Layer 15 of a small transformer language model trained on English Wikipedia (18 layers, counted from 0, width 128).
A neuron adds its activation times its output weights to the MLP's output. To switch it off is to set its activation to zero at one token and run the rest of the model.

Output weights of the MLP neurons that the questions are about. A number n stands for n times 0.0082.
n72: -8 -3 5 -16 -3 1 22 -6 0 -2 -18 3 0 -11 1 3 -3 3 -12 -2 7 -6 7 46 17 -4 -6 4 0 0 3 2 -26 0 -16 -7 -7 -3 -24 35 21 -2 15 15 -6 18 12 4 -3 -16 -4 -35 4 -9 0 -6 -31 -4 -1 -17 6 1 -6 -2 4 -8 26 19 13 -2 -2 -5 17 -3 7 10 4 -23 -12 1 19 19 -14 9 -2 -6 -11 19 23 -14 -1 7 11 -39 -43 -2 4 11 -4 1 -17 -34 5 -12 0 -2 9 -7 23 -25 13 -37 3 -3 -21 3 -26 10 1 21 -5 15 4 30 -25 -29 0 -5
n186: -20 -8 -2 23 0 -17 -8 9 -14 4 3 5 18 7 -6 -30 7 -4 12 6 -28 14 -1 11 18 11 -7 2 3 -17 11 -15 -12 11 7 6 -1 20 -12 2 -1 -1 -28 -13 25 -23 8 6 1 -5 8 3 -1 -4 -13 -3 1 1 -22 13 -13 -15 16 -3 6 -6 -8 -7 3 -7 -9 -13 -17 0 -6 3 0 -7 -14 8 5 -8 -6 4 -12 5 16 -2 -9 9 -4 -15 5 20 -5 5 27 -10 -6 30 -3 -3 -8 8 0 1 -32 -3 -5 -3 -19 2 13 10 -2 32 26 16 -17 -16 -20 -5 -5 11 0 8 -9 0
n187: 25 -17 -6 1 -45 -18 32 -27 -15 -10 15 18 29 -23 1 -15 8 -6 6 -7 -28 -23 -7 -2 -14 -31 -14 -9 6 20 -5 3 0 25 0 46 2 0 -10 6 -32 -28 -1 -20 -7 0 19 8 -14 5 6 -17 3 9 -28 10 -10 6 -27 -27 8 -13 36 -7 -32 -9 -21 5 -31 -26 12 1 1 11 5 -13 -3 -12 12 11 -6 -2 -7 -1 7 23 -12 -7 6 9 -12 -7 0 10 21 0 9 20 18 -9 -7 -33 -21 28 6 -15 -9 -2 9 6 24 -3 8 19 12 20 4 11 12 -14 -35 6 -5 16 39 -4 7 -19
n191: -4 1 6 27 -12 30 12 2 -19 -13 -3 -22 14 -5 -1 -9 -14 13 -11 -19 -10 -18 -2 24 22 43 -7 7 -3 16 -6 1 17 10 11 23 -3 -14 0 15 3 -2 12 13 -9 -5 18 21 -17 9 7 -1 -13 -1 13 6 0 7 -10 -15 4 4 -20 -10 13 -12 -9 0 -1 18 15 18 -6 -11 -42 -8 -7 -11 8 6 -27 -16 -11 -4 7 6 -14 4 6 -20 4 -2 -10 -1 -8 7 0 6 -17 -3 17 -2 17 -8 -22 -5 12 -7 -16 -8 0 -7 9 9 2 -14 27 16 -8 17 11 -3 2 -29 4 -3 -9 -10
n218: 6 -35 -8 -2 -12 27 5 -8 9 -22 -5 -13 -3 4 33 -23 14 -8 -2 -13 8 4 -5 18 32 -31 -9 -5 -20 6 12 -22 -11 -26 9 -12 12 -17 19 11 19 10 0 -8 -6 -5 0 9 14 8 3 8 -4 -10 -31 9 -26 27 6 -6 -16 1 3 -2 14 8 -6 -19 12 2 -21 -7 -8 -26 -11 4 -19 21 8 0 16 -4 -7 -2 16 -8 28 18 3 -14 2 11 4 -6 -13 2 11 8 2 0 -8 -40 10 -7 -5 14 -20 24 8 1 -11 7 -13 9 -8 2 -30 11 -34 15 -8 8 -9 26 1 -19 0 10
n229: 1 -40 2 -5 4 -13 21 -12 15 -10 5 1 10 12 0 -5 3 15 16 -12 -19 -8 19 39 12 -16 -5 5 -1 -14 -3 -4 -21 5 -3 3 -5 -23 -11 -3 2 -5 -4 16 4 -1 17 -11 3 2 5 0 29 -5 10 20 17 16 -25 10 -17 -1 26 -24 3 10 -10 -15 -8 -4 0 9 4 14 -11 -13 -17 -1 9 2 -10 2 -6 15 -17 14 -10 -18 -15 2 1 0 -10 -11 9 6 -8 -5 -18 2 -18 6 -6 -6 6 11 -7 1 -29 15 -11 3 -12 -27 -11 -9 3 0 24 -3 -20 -4 7 -13 -4 -5 12 -5
n256: 10 2 -7 11 6 -10 -7 -27 11 -2 -18 -13 4 16 -15 -5 -9 7 21 5 -19 -6 -2 91 -3 -3 7 -9 -9 6 -9 -10 -13 10 -13 5 -12 -5 11 3 -13 11 -4 -1 1 -2 12 -22 6 -6 16 2 -8 -4 1 3 -11 12 0 -19 -2 5 1 5 -9 -24 12 6 4 8 1 9 2 3 -11 7 4 3 -8 9 -6 -2 13 -14 -1 7 -6 -11 -5 -8 -10 0 -4 3 -5 -5 7 10 2 6 -10 14 6 11 4 13 2 -7 3 6 -7 2 7 0 -5 -11 2 3 17 19 -22 -14 -2 2 13 3 -3 -19
n261: 25 24 11 3 -5 -22 10 30 0 30 8 17 -8 -8 -9 24 3 3 28 15 -2 -18 8 -20 1 -21 -1 -17 3 -13 20 -22 4 8 -11 11 -8 -7 3 -7 7 12 -8 12 0 3 0 -4 -2 5 28 7 2 3 15 -15 4 -6 -2 -14 13 4 2 8 26 7 -1 21 11 21 14 0 -7 2 -8 5 20 8 5 -33 4 18 -7 4 -2 25 20 3 -41 -14 -6 -17 -9 27 0 1 23 12 11 -12 7 22 0 -15 16 -15 16 -21 8 10 -5 -8 -9 11 12 -6 -14 -16 7 14 -29 37 -27 1 -1 6 -3 -11
n272: 12 16 -3 10 -8 7 -8 -14 6 3 -7 -13 -10 -4 -7 -2 -12 1 21 -1 -28 4 -1 94 10 -24 12 3 24 17 -14 4 0 11 -13 -26 11 -8 -6 -11 -10 0 -9 -1 -24 3 0 -15 -7 3 -19 9 -9 7 10 11 -5 15 11 -12 -13 -2 -3 8 -4 -3 16 -9 8 -12 19 -5 17 7 4 -16 -3 0 -6 -22 11 -7 -6 -11 12 12 -1 -14 -9 -16 -19 -2 -8 -4 -17 4 9 -1 -12 4 6 15 -5 12 -24 -9 -8 -13 21 4 2 -6 6 3 0 -1 0 2 3 12 -7 -25 -7 5 3 8 1 -13
n311: 13 4 0 -5 -3 13 -4 -13 8 13 -2 -6 -8 7 5 -2 -8 -1 16 14 16 -13 5 2 1 -12 -7 -3 23 8 -4 0 -26 15 -1 -3 -7 -37 8 -7 -40 6 15 0 -2 17 14 11 3 -26 6 -6 23 17 -16 6 -24 -5 -10 -35 -3 0 6 -5 -14 10 2 -38 -21 14 -7 7 0 -12 -18 -33 28 -3 -17 9 30 -13 -13 -1 18 29 -1 -19 -8 -18 11 4 -13 5 -15 -11 -6 4 8 -9 -4 15 -8 16 1 13 22 -4 5 -13 -14 10 5 9 5 8 -26 7 8 24 -28 7 -8 -2 16 27 -10 2
n394: -7 12 23 -5 -1 29 7 4 0 36 21 2 5 -20 -9 -24 -12 -24 -1 -1 6 -2 2 26 -8 -12 8 15 5 23 2 0 -4 -23 8 -2 23 -3 11 6 -11 17 -11 -11 -9 26 -11 6 -4 18 0 -48 -40 4 16 18 2 11 6 2 -2 25 -8 23 5 -28 16 -15 10 -12 -22 15 18 -10 35 24 -35 -23 -24 0 -14 -23 9 -27 6 -23 -7 -9 -18 6 -15 1 27 0 -18 -4 22 1 23 2 -12 -8 -9 -6 2 16 1 35 -6 -20 17 9 25 0 3 6 44 -3 8 -13 14 -29 2 8 17 5 11 21
n421: -9 4 10 9 -1 25 -8 10 1 11 19 9 12 0 -14 -12 -7 22 -13 -6 -4 -4 -20 -9 -9 15 13 -10 6 1 3 13 6 -12 8 22 8 35 -29 -1 8 14 19 15 -10 1 0 5 -15 0 7 4 18 0 1 7 20 1 -3 17 11 -13 14 5 -7 6 7 -14 5 4 -6 -1 -27 28 17 -2 -22 18 13 -12 9 10 -18 -4 -7 -37 2 4 -30 -27 -20 13 29 -15 14 -3 15 -1 5 0 22 -26 -14 -7 -6 -17 6 -10 9 1 22 20 15 2 13 -2 4 -5 15 -31 30 1 -12 -6 2 -11 -5 -17
n438: 6 2 26 -24 2 -35 -15 -15 1 31 -12 15 -18 -25 9 -18 -6 -8 27 4 22 -35 2 8 -3 0 2 20 -4 10 19 -5 -22 35 8 18 -23 -9 2 -12 6 -9 1 -22 15 0 4 -2 20 -18 -11 -8 37 -12 -21 14 -9 -9 -9 16 -9 -5 0 -10 29 8 7 -4 -1 13 12 0 2 17 -12 -14 -18 -2 -12 2 -4 9 -14 -21 -23 8 -11 13 -11 -8 16 -37 -7 20 11 13 -13 5 -8 -16 -13 0 -3 -11 32 0 0 10 -16 -9 -3 -11 -32 34 -22 5 -7 -7 -12 30 -16 17 12 21 9 9 0 -30
n448: 4 -5 14 -10 -21 -9 7 -12 18 11 2 28 10 7 -7 -10 10 -8 -6 -1 -15 -2 14 27 12 -13 8 1 -13 -5 11 12 -5 -7 -7 -1 27 15 25 -1 14 -11 1 14 8 23 -4 -10 0 -4 -9 -32 -2 9 -16 -18 2 2 -1 -25 23 13 -11 8 3 11 -2 0 -2 -11 6 0 -7 1 1 0 14 -14 11 -6 13 -8 4 16 2 13 -19 -20 3 -18 -24 -16 -16 -5 -19 -23 18 0 -13 12 -2 -3 -5 -12 17 -2 12 -14 11 13 -15 22 -8 1 15 -4 23 -19 -12 -2 -11 -23 7 11 -6 -15 8 -10
n482: -6 -15 3 9 16 -7 8 5 -4 22 21 8 10 14 5 -8 -1 -12 -7 15 5 10 5 26 -14 -9 0 -5 16 17 1 -7 12 14 2 4 10 21 10 -12 10 -18 -16 -2 9 -7 7 0 5 11 11 -8 7 -5 -26 9 19 1 -23 31 -11 2 -2 0 20 2 6 18 1 -1 0 -4 -9 1 -16 10 -19 -29 8 -20 15 -19 -12 -12 -6 -16 -17 10 -5 0 14 3 -19 11 -15 -17 5 26 5 3 7 0 -5 -3 2 6 -5 5 9 -2 -13 3 6 19 -14 10 22 -8 -10 -4 -3 -3 8 -5 -8 -10 -6 -13
n483: 8 -23 19 6 -6 13 -10 -7 -1 -10 2 7 16 6 7 16 13 -2 -11 -1 0 -2 -14 32 -17 14 33 -7 28 16 -4 -13 3 15 3 -15 7 1 16 -26 -20 8 -41 -24 9 -6 -8 12 -20 -8 -2 -6 -21 -13 3 5 -3 -13 13 -14 14 14 11 -25 4 8 4 -2 28 -15 5 -4 18 16 -14 2 -9 23 24 -22 14 12 18 -36 -5 7 4 2 10 3 8 16 -5 -13 -9 -15 -7 -31 3 -11 -3 -8 -16 -4 -2 6 -18 8 0 17 -20 24 -16 0 5 -2 -10 0 -16 5 -1 -3 4 6 0 -4 30 10

Each question names a token from some text and the token that comes next. It shows the activations a of the neurons there, in the order above. A number n stands for n times 0.22.

Then comes g, the gradient of the next token's log-probability with respect to the MLP's output, scaled to length 1. A neuron's effect is roughly proportional to its activation times (output weights . g). A number n stands for n times 0.0033.

"al", then " also"
a: 0 22 0 0 0 1 28 0 0 0 0 2 0 7 10 0
g: 36 -34 4 0 -9 -5 4 24 -43 -6 -49 -2 21 -19 -58 -34 35 -11 -22 -44 34 10 15 16 -7 15 18 2 -11 7 31 -16 -20 11 40 20 -6 19 5 -15 -14 34 -38 -31 9 -49 31 19 -11 71 12 39 -12 21 -14 -8 -15 -37 -1 -11 25 -51 9 -3 15 16 -2 -14 14 -22 26 -45 -44 24 0 -5 0 19 -12 7 16 -38 -25 36 60 -54 16 34 5 -20 25 26 -29 14 -7 12 2 -37 36 66 33 16 -24 -22 -42 -17 -2 -25 30 -26 -59 -36 -4 9 24 -7 -4 10 -22 -56 -6 4 -13 -4 -31 -16 48 2
Which neuron, switched off, raises the next token's probability most? n256

" them", then " home"
a: 0 0 0 4 0 0 10 0 0 36 0 0 0 0 1 2
g: 9 47 34 2 28 -17 -1 -56 38 -12 -72 2 -31 -22 -36 12 -16 -12 14 7 -12 -5 3 -5 3 6 11 6 -30 -6 -31 -31 -2 19 -9 43 62 -36 -43 -3 3 16 30 -5 10 8 14 14 35 -14 26 -32 -11 25 -13 -7 -60 -2 5 39 29 12 -30 26 -2 -31 4 -31 1 38 -8 -14 28 31 79 17 -22 32 -18 8 25 54 8 -7 13 -9 22 -8 4 -30 70 28 0 7 -32 30 35 6 -34 -2 -16 28 24 44 24 -9 -9 54 -1 -21 21 13 -46 7 -6 33 26 -13 -20 47 3 22 -15 34 16 -2 26 28
Which two neurons, each switched off alone, lower its probability most, in order? n311, n256

".", then " On"
a: 17 0 0 0 0 0 1 0 0 0 0 1 0 0 5 0
g: -5 20 13 -14 3 17 31 28 25 -9 3 -8 -4 -22 17 50 11 -19 -16 -17 0 -22 41 16 11 -27 -27 -1 -52 -22 10 33 33 54 -17 -23 -3 19 28 -11 -17 -68 44 -57 16 28 28 -27 -23 -1 -34 43 -44 -15 -2 1 52 7 -2 -24 48 28 57 -19 4 -6 -8 15 -71 -18 1 59 -18 23 5 -31 21 -4 5 -24 -38 3 15 10 -5 39 -7 45 -3 53 -14 1 -3 -13 39 3 17 -16 -4 0 -3 8 50 -6 -9 -16 68 21 -13 30 -4 -8 -58 29 26 -7 -8 -14 -4 -10 -34 -26 -6 -21 22 -25 7 15
Which neuron, switched off, raises the next token's probability most? n72

" a", then " series"
a: 0 0 0 0 0 36 10 0 10 0 0 2 0 0 0 7
g: -31 33 2 18 3 39 1 0 -45 15 -16 -18 32 -7 18 13 51 -2 -30 29 4 -19 -45 0 -11 -19 -16 6 -29 22 -37 3 -17 19 31 -2 40 -26 -26 -12 -9 2 37 6 -43 -11 -15 11 12 26 13 -1 21 15 15 -18 19 -30 60 17 -30 -27 -8 -2 19 -8 24 -35 -29 41 2 22 24 -23 23 19 -13 18 60 0 -9 -15 9 -38 2 -32 -33 -21 -31 18 -10 61 -29 18 -9 -14 -20 -70 2 33 -28 31 -21 21 33 -2 8 -42 3 -38 11 -21 -58 49 -73 -34 -18 -1 -43 -8 -28 -8 38 12 18 -33 6 35
Which neuron, switched off, raises the next token's probability most? n229

"orth", then "y"
a: 0 0 18 0 0 0 0 4 0 0 0 0 0 0 1 0
g: 15 55 11 -30 -51 -26 -41 -12 13 24 25 13 3 -31 -32 34 10 7 20 7 14 -46 -14 -46 -14 -21 -5 -24 -43 63 2 46 3 10 -63 -12 3 -80 -14 -4 -15 -2 -28 5 46 20 6 -29 -1 -18 -8 -11 30 10 30 15 32 -21 -23 -37 4 -12 17 -6 3 4 -38 -15 15 4 1 -6 -2 39 16 -79 16 -24 6 3 50 -14 35 -1 5 27 -7 -17 -55 23 -16 23 15 -14 33 -5 -28 22 -54 -31 9 -39 19 22 21 -34 7 -15 3 -11 23 -19 -3 -2 -8 -32 8 -21 39 63 7 30 6 -6 0 31 -10 1
Which two neurons, each switched off alone, lower its probability most, in order? n187, n261

" ", then "1"
a: 1 0 0 0 37 0 0 1 0 0 0 3 0 1 1 0
g: 22 -33 2 -46 -5 23 -11 60 -15 0 -26 -14 -16 -9 15 -13 2 -8 -8 -11 -4 -13 -17 51 9 -81 -11 0 -10 13 49 -20 -10 -34 16 15 -2 -5 23 -2 -20 -2 -11 6 -3 -3 -7 -3 30 -31 -26 13 14 0 -44 31 -83 2 -10 -26 -21 -26 9 -14 4 -73 -17 5 64 3 -21 -31 11 -45 -57 -13 -42 20 8 50 23 1 -33 7 -1 -29 11 -5 46 -29 -18 -5 -4 14 -46 12 26 11 24 15 -47 8 -7 48 -23 22 -36 9 11 17 -6 -45 -24 -6 -11 4 -35 -18 -57 -19 -38 4 9 25 -32 -16 10 -26
Switching off which neuron hurts the next token most? n218

"y", then " bro"
a: 0 19 0 5 0 0 35 0 1 0 0 0 0 0 1 0
g: 62 -1 56 -2 -14 -29 -10 1 29 33 -17 23 23 7 -29 70 -7 -6 31 8 22 -16 -22 -1 3 32 -10 -38 -19 8 10 31 -8 -62 -52 -19 -19 -11 -9 16 -48 -20 -28 -43 -18 -35 -23 -15 8 -19 13 -26 28 10 38 19 53 -4 33 -30 11 23 9 16 -16 15 -10 -12 36 -42 -4 53 -11 47 -17 12 39 28 -39 8 21 25 42 24 -19 5 52 15 4 -2 -11 36 -14 -22 -42 47 -14 34 55 38 7 -5 -8 31 6 7 0 -16 23 19 -15 -10 44 -2 3 -40 -7 23 10 -14 -12 13 20 -31 31 8 25 -30
Which neuron, switched off, raises the next token's probability most? n186

" areas", then " and"
a: 0 0 0 0 0 0 0 7 0 0 0 0 0 0 13 0
g: -9 22 -48 -38 -34 -8 3 14 50 -30 52 -28 -9 -4 14 39 -1 0 8 26 13 -28 1 -20 28 -4 -24 3 1 18 21 -21 29 -27 19 -18 -5 7 19 4 6 -1 -15 7 -36 -48 -44 -43 -49 21 -34 37 -23 -6 35 3 -44 -22 -29 41 11 -27 -21 -31 20 -4 -18 14 -14 23 -15 -18 10 18 57 -23 32 13 -53 -15 -32 -10 -22 21 0 32 1 -20 -4 -14 -42 -26 -33 -28 -8 -1 18 15 -51 -8 35 29 26 -38 -11 -11 28 -20 29 27 10 -8 27 -53 -18 25 -4 46 19 -50 16 -35 -26 18 32 -38 -61 2
Which neuron, switched off, raises the next token's probability most? n482

" s", then "ig"
a: 0 0 0 0 0 0 0 33 0 0 0 3 0 0 0 0
g: 27 -13 -10 -9 -29 -8 -32 6 -5 -20 2 11 -1 5 -14 -32 77 -2 -34 27 -5 -3 -14 19 -2 30 -20 2 -7 -7 10 12 -22 -46 19 24 31 45 -18 -20 64 -4 -24 14 36 -7 68 -31 -18 -11 -16 21 -5 15 -2 4 -1 15 28 -37 -13 33 9 0 -8 -10 -30 0 45 33 -55 8 -23 -24 -65 7 -63 31 -56 40 -32 -7 -21 7 -31 20 3 14 30 26 12 -44 -5 -37 -14 19 11 -16 16 29 -23 -17 10 -20 -1 24 -2 20 -6 0 20 26 22 -24 -33 -7 23 -62 15 66 10 16 34 -28 -1 4 -9 -58
Which neuron, switched off, raises the next token's probability most? n261

"w", then "ick"
a: 0 0 0 0 0 0 0 0 0 0 0 1 4 0 1 0
g: 22 -63 -2 7 -24 -7 8 32 -33 -13 -4 2 -17 -57 8 53 72 -11 8 -18 -47 -20 10 -9 34 14 35 -12 60 13 -7 -24 -2 49 -17 8 -2 19 -53 -8 47 -3 -4 11 -5 -41 29 11 -32 -27 -42 3 -9 -12 -3 -49 -52 4 25 28 -22 2 -21 -12 36 19 5 -4 -18 -17 6 -5 20 -2 -34 -42 -50 -16 21 -5 16 17 33 35 14 17 1 11 -22 13 10 -29 -8 -42 4 -12 8 -3 21 -45 59 25 -49 34 -19 20 30 7 -11 -42 15 6 14 32 19 56 31 -30 5 3 -7 -3 -6 28 20 5 -44 18
Switching off which neuron hurts the next token most? n438

"P", then "ass"
a: 0 0 19 0 0 0 0 3 0 0 0 0 0 0 0 0
g: -2 -22 -2 21 13 -1 -35 -20 0 6 -18 4 -14 10 7 -13 -4 44 17 -23 -10 13 -24 -18 1 -34 2 11 40 -8 -18 -47 -11 -13 7 30 -31 8 -18 -18 19 -20 -17 -47 -42 -1 61 -61 19 -6 25 1 -26 -25 -33 26 4 -30 26 -12 -28 51 -16 30 -13 -6 -48 -29 -21 -18 8 32 30 -63 67 -23 41 -32 24 -8 -11 -31 10 16 67 0 -8 -8 63 -3 7 5 22 34 -11 -1 -20 17 9 -18 20 5 13 14 -29 -60 -67 -1 15 -14 -16 21 -38 6 27 16 -6 -6 -38 -37 16 -12 -26 -60 0 -9 -6 -21
Switching off which neuron hurts the next token most? n187

"ena", then "uts"
a: 0 0 0 0 3 0 0 0 0 0 0 1 14 3 1 0
g: 41 1 -7 -6 20 -15 -53 2 -11 -36 -25 44 -18 22 18 -9 24 24 18 -9 17 2 -9 -40 6 -8 -37 -14 29 -20 -17 -10 -38 1 12 -3 -40 -24 -30 2 34 -11 -19 13 -24 -8 34 17 16 -1 36 31 -7 -14 29 -15 -25 -2 17 -72 10 6 -18 -13 -27 -17 -2 -6 11 15 16 11 -12 -17 -10 -16 38 55 10 8 30 23 51 31 11 50 -8 -28 -75 16 28 -7 -1 -3 -3 -21 -15 44 35 -9 -21 13 39 -9 -13 -5 1 -37 -9 -32 -13 -4 -23 -61 52 -30 25 62 -24 -22 -1 71 11 44 4 19 -36 -45
Which neuron, switched off, raises the next token's probability most? n438

"ru", then "ition"
a: 0 0 0 3 0 0 0 0 0 0 0 0 11 0 0 0
g: -26 -20 21 24 -8 30 -11 -10 31 23 3 25 -46 -6 -14 12 -31 11 -8 -3 -22 -15 19 -2 -14 42 12 -3 -6 -4 -2 -4 6 -42 5 33 -18 -37 29 0 -26 42 -22 -20 41 -35 34 28 4 36 -55 -26 -41 -30 -16 -15 0 52 -40 38 12 -10 -42 31 -39 10 16 -30 18 -44 -32 37 -25 -27 32 -36 18 -23 -29 27 -26 22 -15 -18 4 21 -16 -24 -8 -5 -12 -19 36 17 -24 -25 -31 -11 -23 26 -27 37 -33 27 -10 16 11 -19 0 -26 61 13 19 4 -17 12 80 -41 -45 17 9 -44 -13 -21 -14 -43 -40 15
Which neuron, switched off, raises the next token's probability most? n438

" years", then " he"
a: 0 0 3 2 0 0 0 0 0 0 0 0 0 0 9 0
g: 30 23 35 -37 -22 -26 -30 -1 -2 -2 -28 2 8 34 12 35 -16 17 15 10 -27 -28 -72 24 14 6 25 -17 -15 -29 29 -24 14 -19 14 -22 -25 29 -35 -2 38 -9 -5 47 4 12 7 -18 -19 -72 14 13 20 -17 31 75 6 -4 -11 -34 21 -9 -21 11 -33 40 -15 -19 -8 -28 58 -23 2 3 61 3 -14 49 29 -2 -42 -16 15 -16 2 -23 41 33 16 10 -34 7 14 -10 31 22 17 -7 -6 45 8 21 12 46 -12 4 1 30 -5 6 -32 -9 -8 -27 53 32 -49 -33 19 -22 -9 -33 45 -22 7 -2 50 -8
Which neuron, switched off, raises the next token's probability most? n482

"0", then "."
a: 0 0 0 0 0 0 0 0 0 0 0 0 0 0 21 0
g: -50 -13 10 28 -13 4 15 3 -23 25 27 35 -3 22 53 -20 4 1 -15 64 -20 -5 1 -21 -39 -12 24 -1 15 -14 22 7 13 3 -29 -6 13 10 3 -28 19 -2 7 -30 36 16 -1 13 34 12 -32 25 66 -41 -37 -1 34 2 -9 16 -39 10 -1 79 19 20 -10 40 -1 5 11 -15 -15 19 4 2 13 -8 60 3 21 -2 -1 -16 41 18 -8 -14 -26 65 53 28 23 -4 -24 -11 0 -8 -2 -4 0 -22 -11 44 38 47 -38 42 -50 13 55 34 18 -7 6 29 6 -13 -29 54 27 42 0 29 28 10 41 -5
Switching off which neuron hurts the next token most? n482

" long", then "er"
a: 0 0 0 16 0 0 0 0 0 21 0 0 0 0 0 0
g: 48 11 7 -3 -43 6 -12 -44 32 -34 -6 32 -53 -36 17 -10 4 12 -26 5 15 -57 14 -74 0 -37 -21 22 -38 34 -13 16 -37 32 -65 -19 -15 -16 3 -7 2 -6 -31 -38 16 11 76 -49 38 -3 43 -7 -27 7 -14 43 -22 18 32 -65 24 -25 -2 21 18 21 33 -8 -14 8 6 21 4 24 -31 13 35 17 -11 14 -4 -13 38 30 -1 19 3 -42 36 13 36 2 22 14 19 -13 19 6 11 -19 19 -8 35 10 -16 -9 4 -39 -43 1 -26 -20 -9 20 -14 27 14 -15 -37 -2 -7 50 -19 6 31 4 -15 -18
Switching off which neuron hurts the next token most? n311

"at", then " in"
a: 0 19 0 0 0 0 20 0 0 0 0 0 0 2 13 0
g: -19 8 -7 -52 0 -18 24 12 -35 -16 -8 -39 27 -24 -45 -13 -18 5 22 -39 6 20 25 27 -6 21 38 -12 -56 9 3 -32 21 15 -8 10 -4 -34 -11 -2 -1 -5 7 -5 -41 47 -3 -16 38 1 26 -1 -6 22 3 19 7 12 36 -2 16 31 38 -38 15 41 22 -21 10 -10 -24 35 -10 40 -13 50 6 -18 31 -17 -23 -50 11 -13 -51 -2 -64 57 -1 -42 -33 -38 -34 0 40 5 3 10 18 9 -69 19 38 -51 -20 21 54 -28 28 -15 -15 -37 -2 -7 -10 -6 -8 -26 -30 -47 6 -17 -15 23 -17 27 37 -15
Switching off which neuron hurts the next token most? n256

" her", then " st"
a: 0 0 0 21 0 0 4 0 0 0 0 18 0 0 0 0
g: 7 41 0 18 -25 -18 -32 46 0 -54 -31 2 53 -1 36 26 33 32 4 22 -8 47 -26 26 0 29 -37 -4 10 -17 -34 -5 -52 27 7 -25 34 35 19 -22 -16 8 20 3 -52 19 -18 -12 1 11 -25 -10 36 -10 19 -8 39 -20 -38 -19 11 -40 3 -32 -7 -11 -38 -45 -14 -20 -29 -7 -29 11 -26 -67 -12 44 -45 -17 42 -29 -42 -7 -10 20 20 15 -6 54 -8 -3 3 22 8 -29 33 -45 29 10 -15 1 6 -58 10 -5 48 11 14 14 4 21 -21 -12 9 -10 -8 -10 -9 19 4 -7 -45 -27 9 44 19 -54
Switching off which neuron hurts the next token most? n421

" became", then " the"
a: 0 0 0 0 0 18 1 0 0 5 0 0 0 0 0 2
g: 68 -44 27 2 -33 -32 -3 23 8 9 34 -28 10 21 10 -11 -16 -11 -19 -5 34 17 2 -6 37 32 -50 30 27 -44 -5 47 42 18 12 20 18 -28 2 -32 46 -9 48 30 -18 20 29 -34 -37 -8 -1 31 7 -47 -24 -17 -14 -9 15 -12 13 -41 31 -13 -25 -15 3 38 24 43 -24 28 -15 -47 -53 8 -40 14 15 10 21 -20 -49 -6 16 -21 -32 -27 1 -32 43 -2 48 31 3 26 -2 8 -12 15 -16 52 -1 19 9 -20 -18 22 -39 22 18 10 -7 11 9 -19 37 35 -8 25 1 -13 28 7 -33 -28 1 61
Switching off which neuron hurts the next token most? n229

" ", then "4"
a: 0 0 0 30 0 0 0 2 0 0 0 0 0 0 0 0
g: -2 21 15 19 -37 17 7 21 27 -15 36 27 45 -19 7 23 -26 40 26 -43 -13 -18 -7 -2 -68 32 10 -9 29 -6 -27 69 38 31 -10 -18 40 16 -24 -1 -12 67 -7 21 23 34 -34 -37 -58 36 2 17 -13 1 58 -13 39 -7 22 22 43 -7 26 11 17 2 -19 4 10 38 -48 24 72 51 -16 -20 18 -9 -2 -4 0 25 15 -26 -5 -7 -10 -39 0 -3 22 4 -3 -19 -17 -8 51 -22 -20 -33 11 10 -28 -31 11 30 -6 -53 25 -2 23 26 20 -17 26 -3 2 5 33 -3 5 10 1 -46 11 6 15 28
Switching off which neuron hurts the next token most? n191

" her", then " white"
a: 0 0 0 4 0 2 41 0 0 0 0 0 0 0 0 0
g: 22 23 15 29 1 -45 22 -21 23 26 22 -4 20 19 -51 21 31 8 14 -34 -16 8 16 29 4 45 -31 -48 23 -6 19 -17 19 -33 -58 -19 9 35 40 24 -14 -14 22 12 33 -35 17 -28 32 -26 3 -56 29 -40 -1 10 10 6 24 -17 -12 -25 -6 47 9 10 -35 -1 2 -26 9 33 -18 4 35 38 4 -8 -35 -21 56 36 31 36 -1 -11 19 -7 35 -28 13 24 -17 32 -8 63 -60 5 -5 21 -30 15 2 -5 1 -29 16 -22 -5 30 -24 4 29 -38 3 10 -2 25 18 6 -14 31 32 -7 27 87 -30 -10
Switching off which neuron hurts the next token most? n256

" not", then "able"
a: 0 0 0 43 0 10 0 0 1 28 0 0 0 0 0 0
g: -8 -46 -33 -4 -7 -18 -14 -16 -24 -31 33 -16 -59 -3 16 -29 1 31 -26 23 -6 44 -8 -41 0 -6 -16 3 25 -36 21 46 -51 -15 -47 -4 -11 1 -10 44 16 -2 -2 -14 -37 -1 -7 -22 -1 2 -5 35 -14 36 32 -23 -72 -23 30 6 -29 14 19 -13 -39 17 8 40 -1 24 22 -3 29 0 4 16 -6 -40 -39 19 13 -5 2 -48 30 38 45 -25 -69 4 -17 20 11 47 -5 -2 -46 19 -17 5 -12 23 -22 22 -11 -30 46 -17 10 38 12 19 -16 49 -5 23 43 14 23 21 -4 55 18 -11 4 -29 -1 50
Switching off which neuron hurts the next token most? n311

"av", then "ily"
a: 0 0 25 12 0 0 0 0 0 0 0 0 0 0 0 2
g: -21 1 24 23 13 -22 1 -13 90 39 -4 54 -16 16 -2 0 -17 10 -3 -30 2 -20 9 13 21 -17 -29 -25 10 43 17 14 9 -44 28 10 9 -32 13 -23 -12 -32 8 23 41 25 -64 -3 37 -1 -7 11 13 -3 -4 46 16 -24 -68 2 -8 -3 -34 -40 20 40 -24 24 39 -19 17 -34 4 1 21 -13 -9 14 48 3 48 17 -24 42 -22 -39 -3 57 -1 -22 29 -16 -53 24 -58 21 -41 25 -33 -25 -21 -4 27 -6 -4 -13 -13 -5 16 4 5 -28 -32 15 -9 -1 -19 -45 -6 14 -42 13 26 -19 -42 -8 -13 21
Which neuron, switched off, raises the next token's probability most? n187

" young", then " offic"
a: 0 0 0 25 0 0 4 0 7 0 0 0 0 0 0 0
g: -10 20 -15 -19 -12 -9 1 -6 14 -15 -28 -29 -4 -12 12 -10 -11 11 -28 -16 8 -11 -6 27 -54 2 58 23 -20 -52 -13 -54 -3 -2 -1 35 -35 20 31 -22 -43 -20 58 -38 -17 10 3 -21 -26 54 4 15 -31 -17 -7 27 -35 0 -19 -30 -25 -18 50 -29 6 26 -20 -31 9 7 0 13 -24 -7 -38 -4 -39 17 -4 -53 -32 -15 -41 -35 -34 11 -5 13 62 9 0 -7 27 29 -26 -14 -32 -40 30 10 82 -20 22 25 -26 28 -6 42 43 -32 40 15 3 34 -22 -33 -26 -19 14 -4 -19 3 -23 -38 3 -18 -5 22
Switching off which neuron hurts the next token most? n191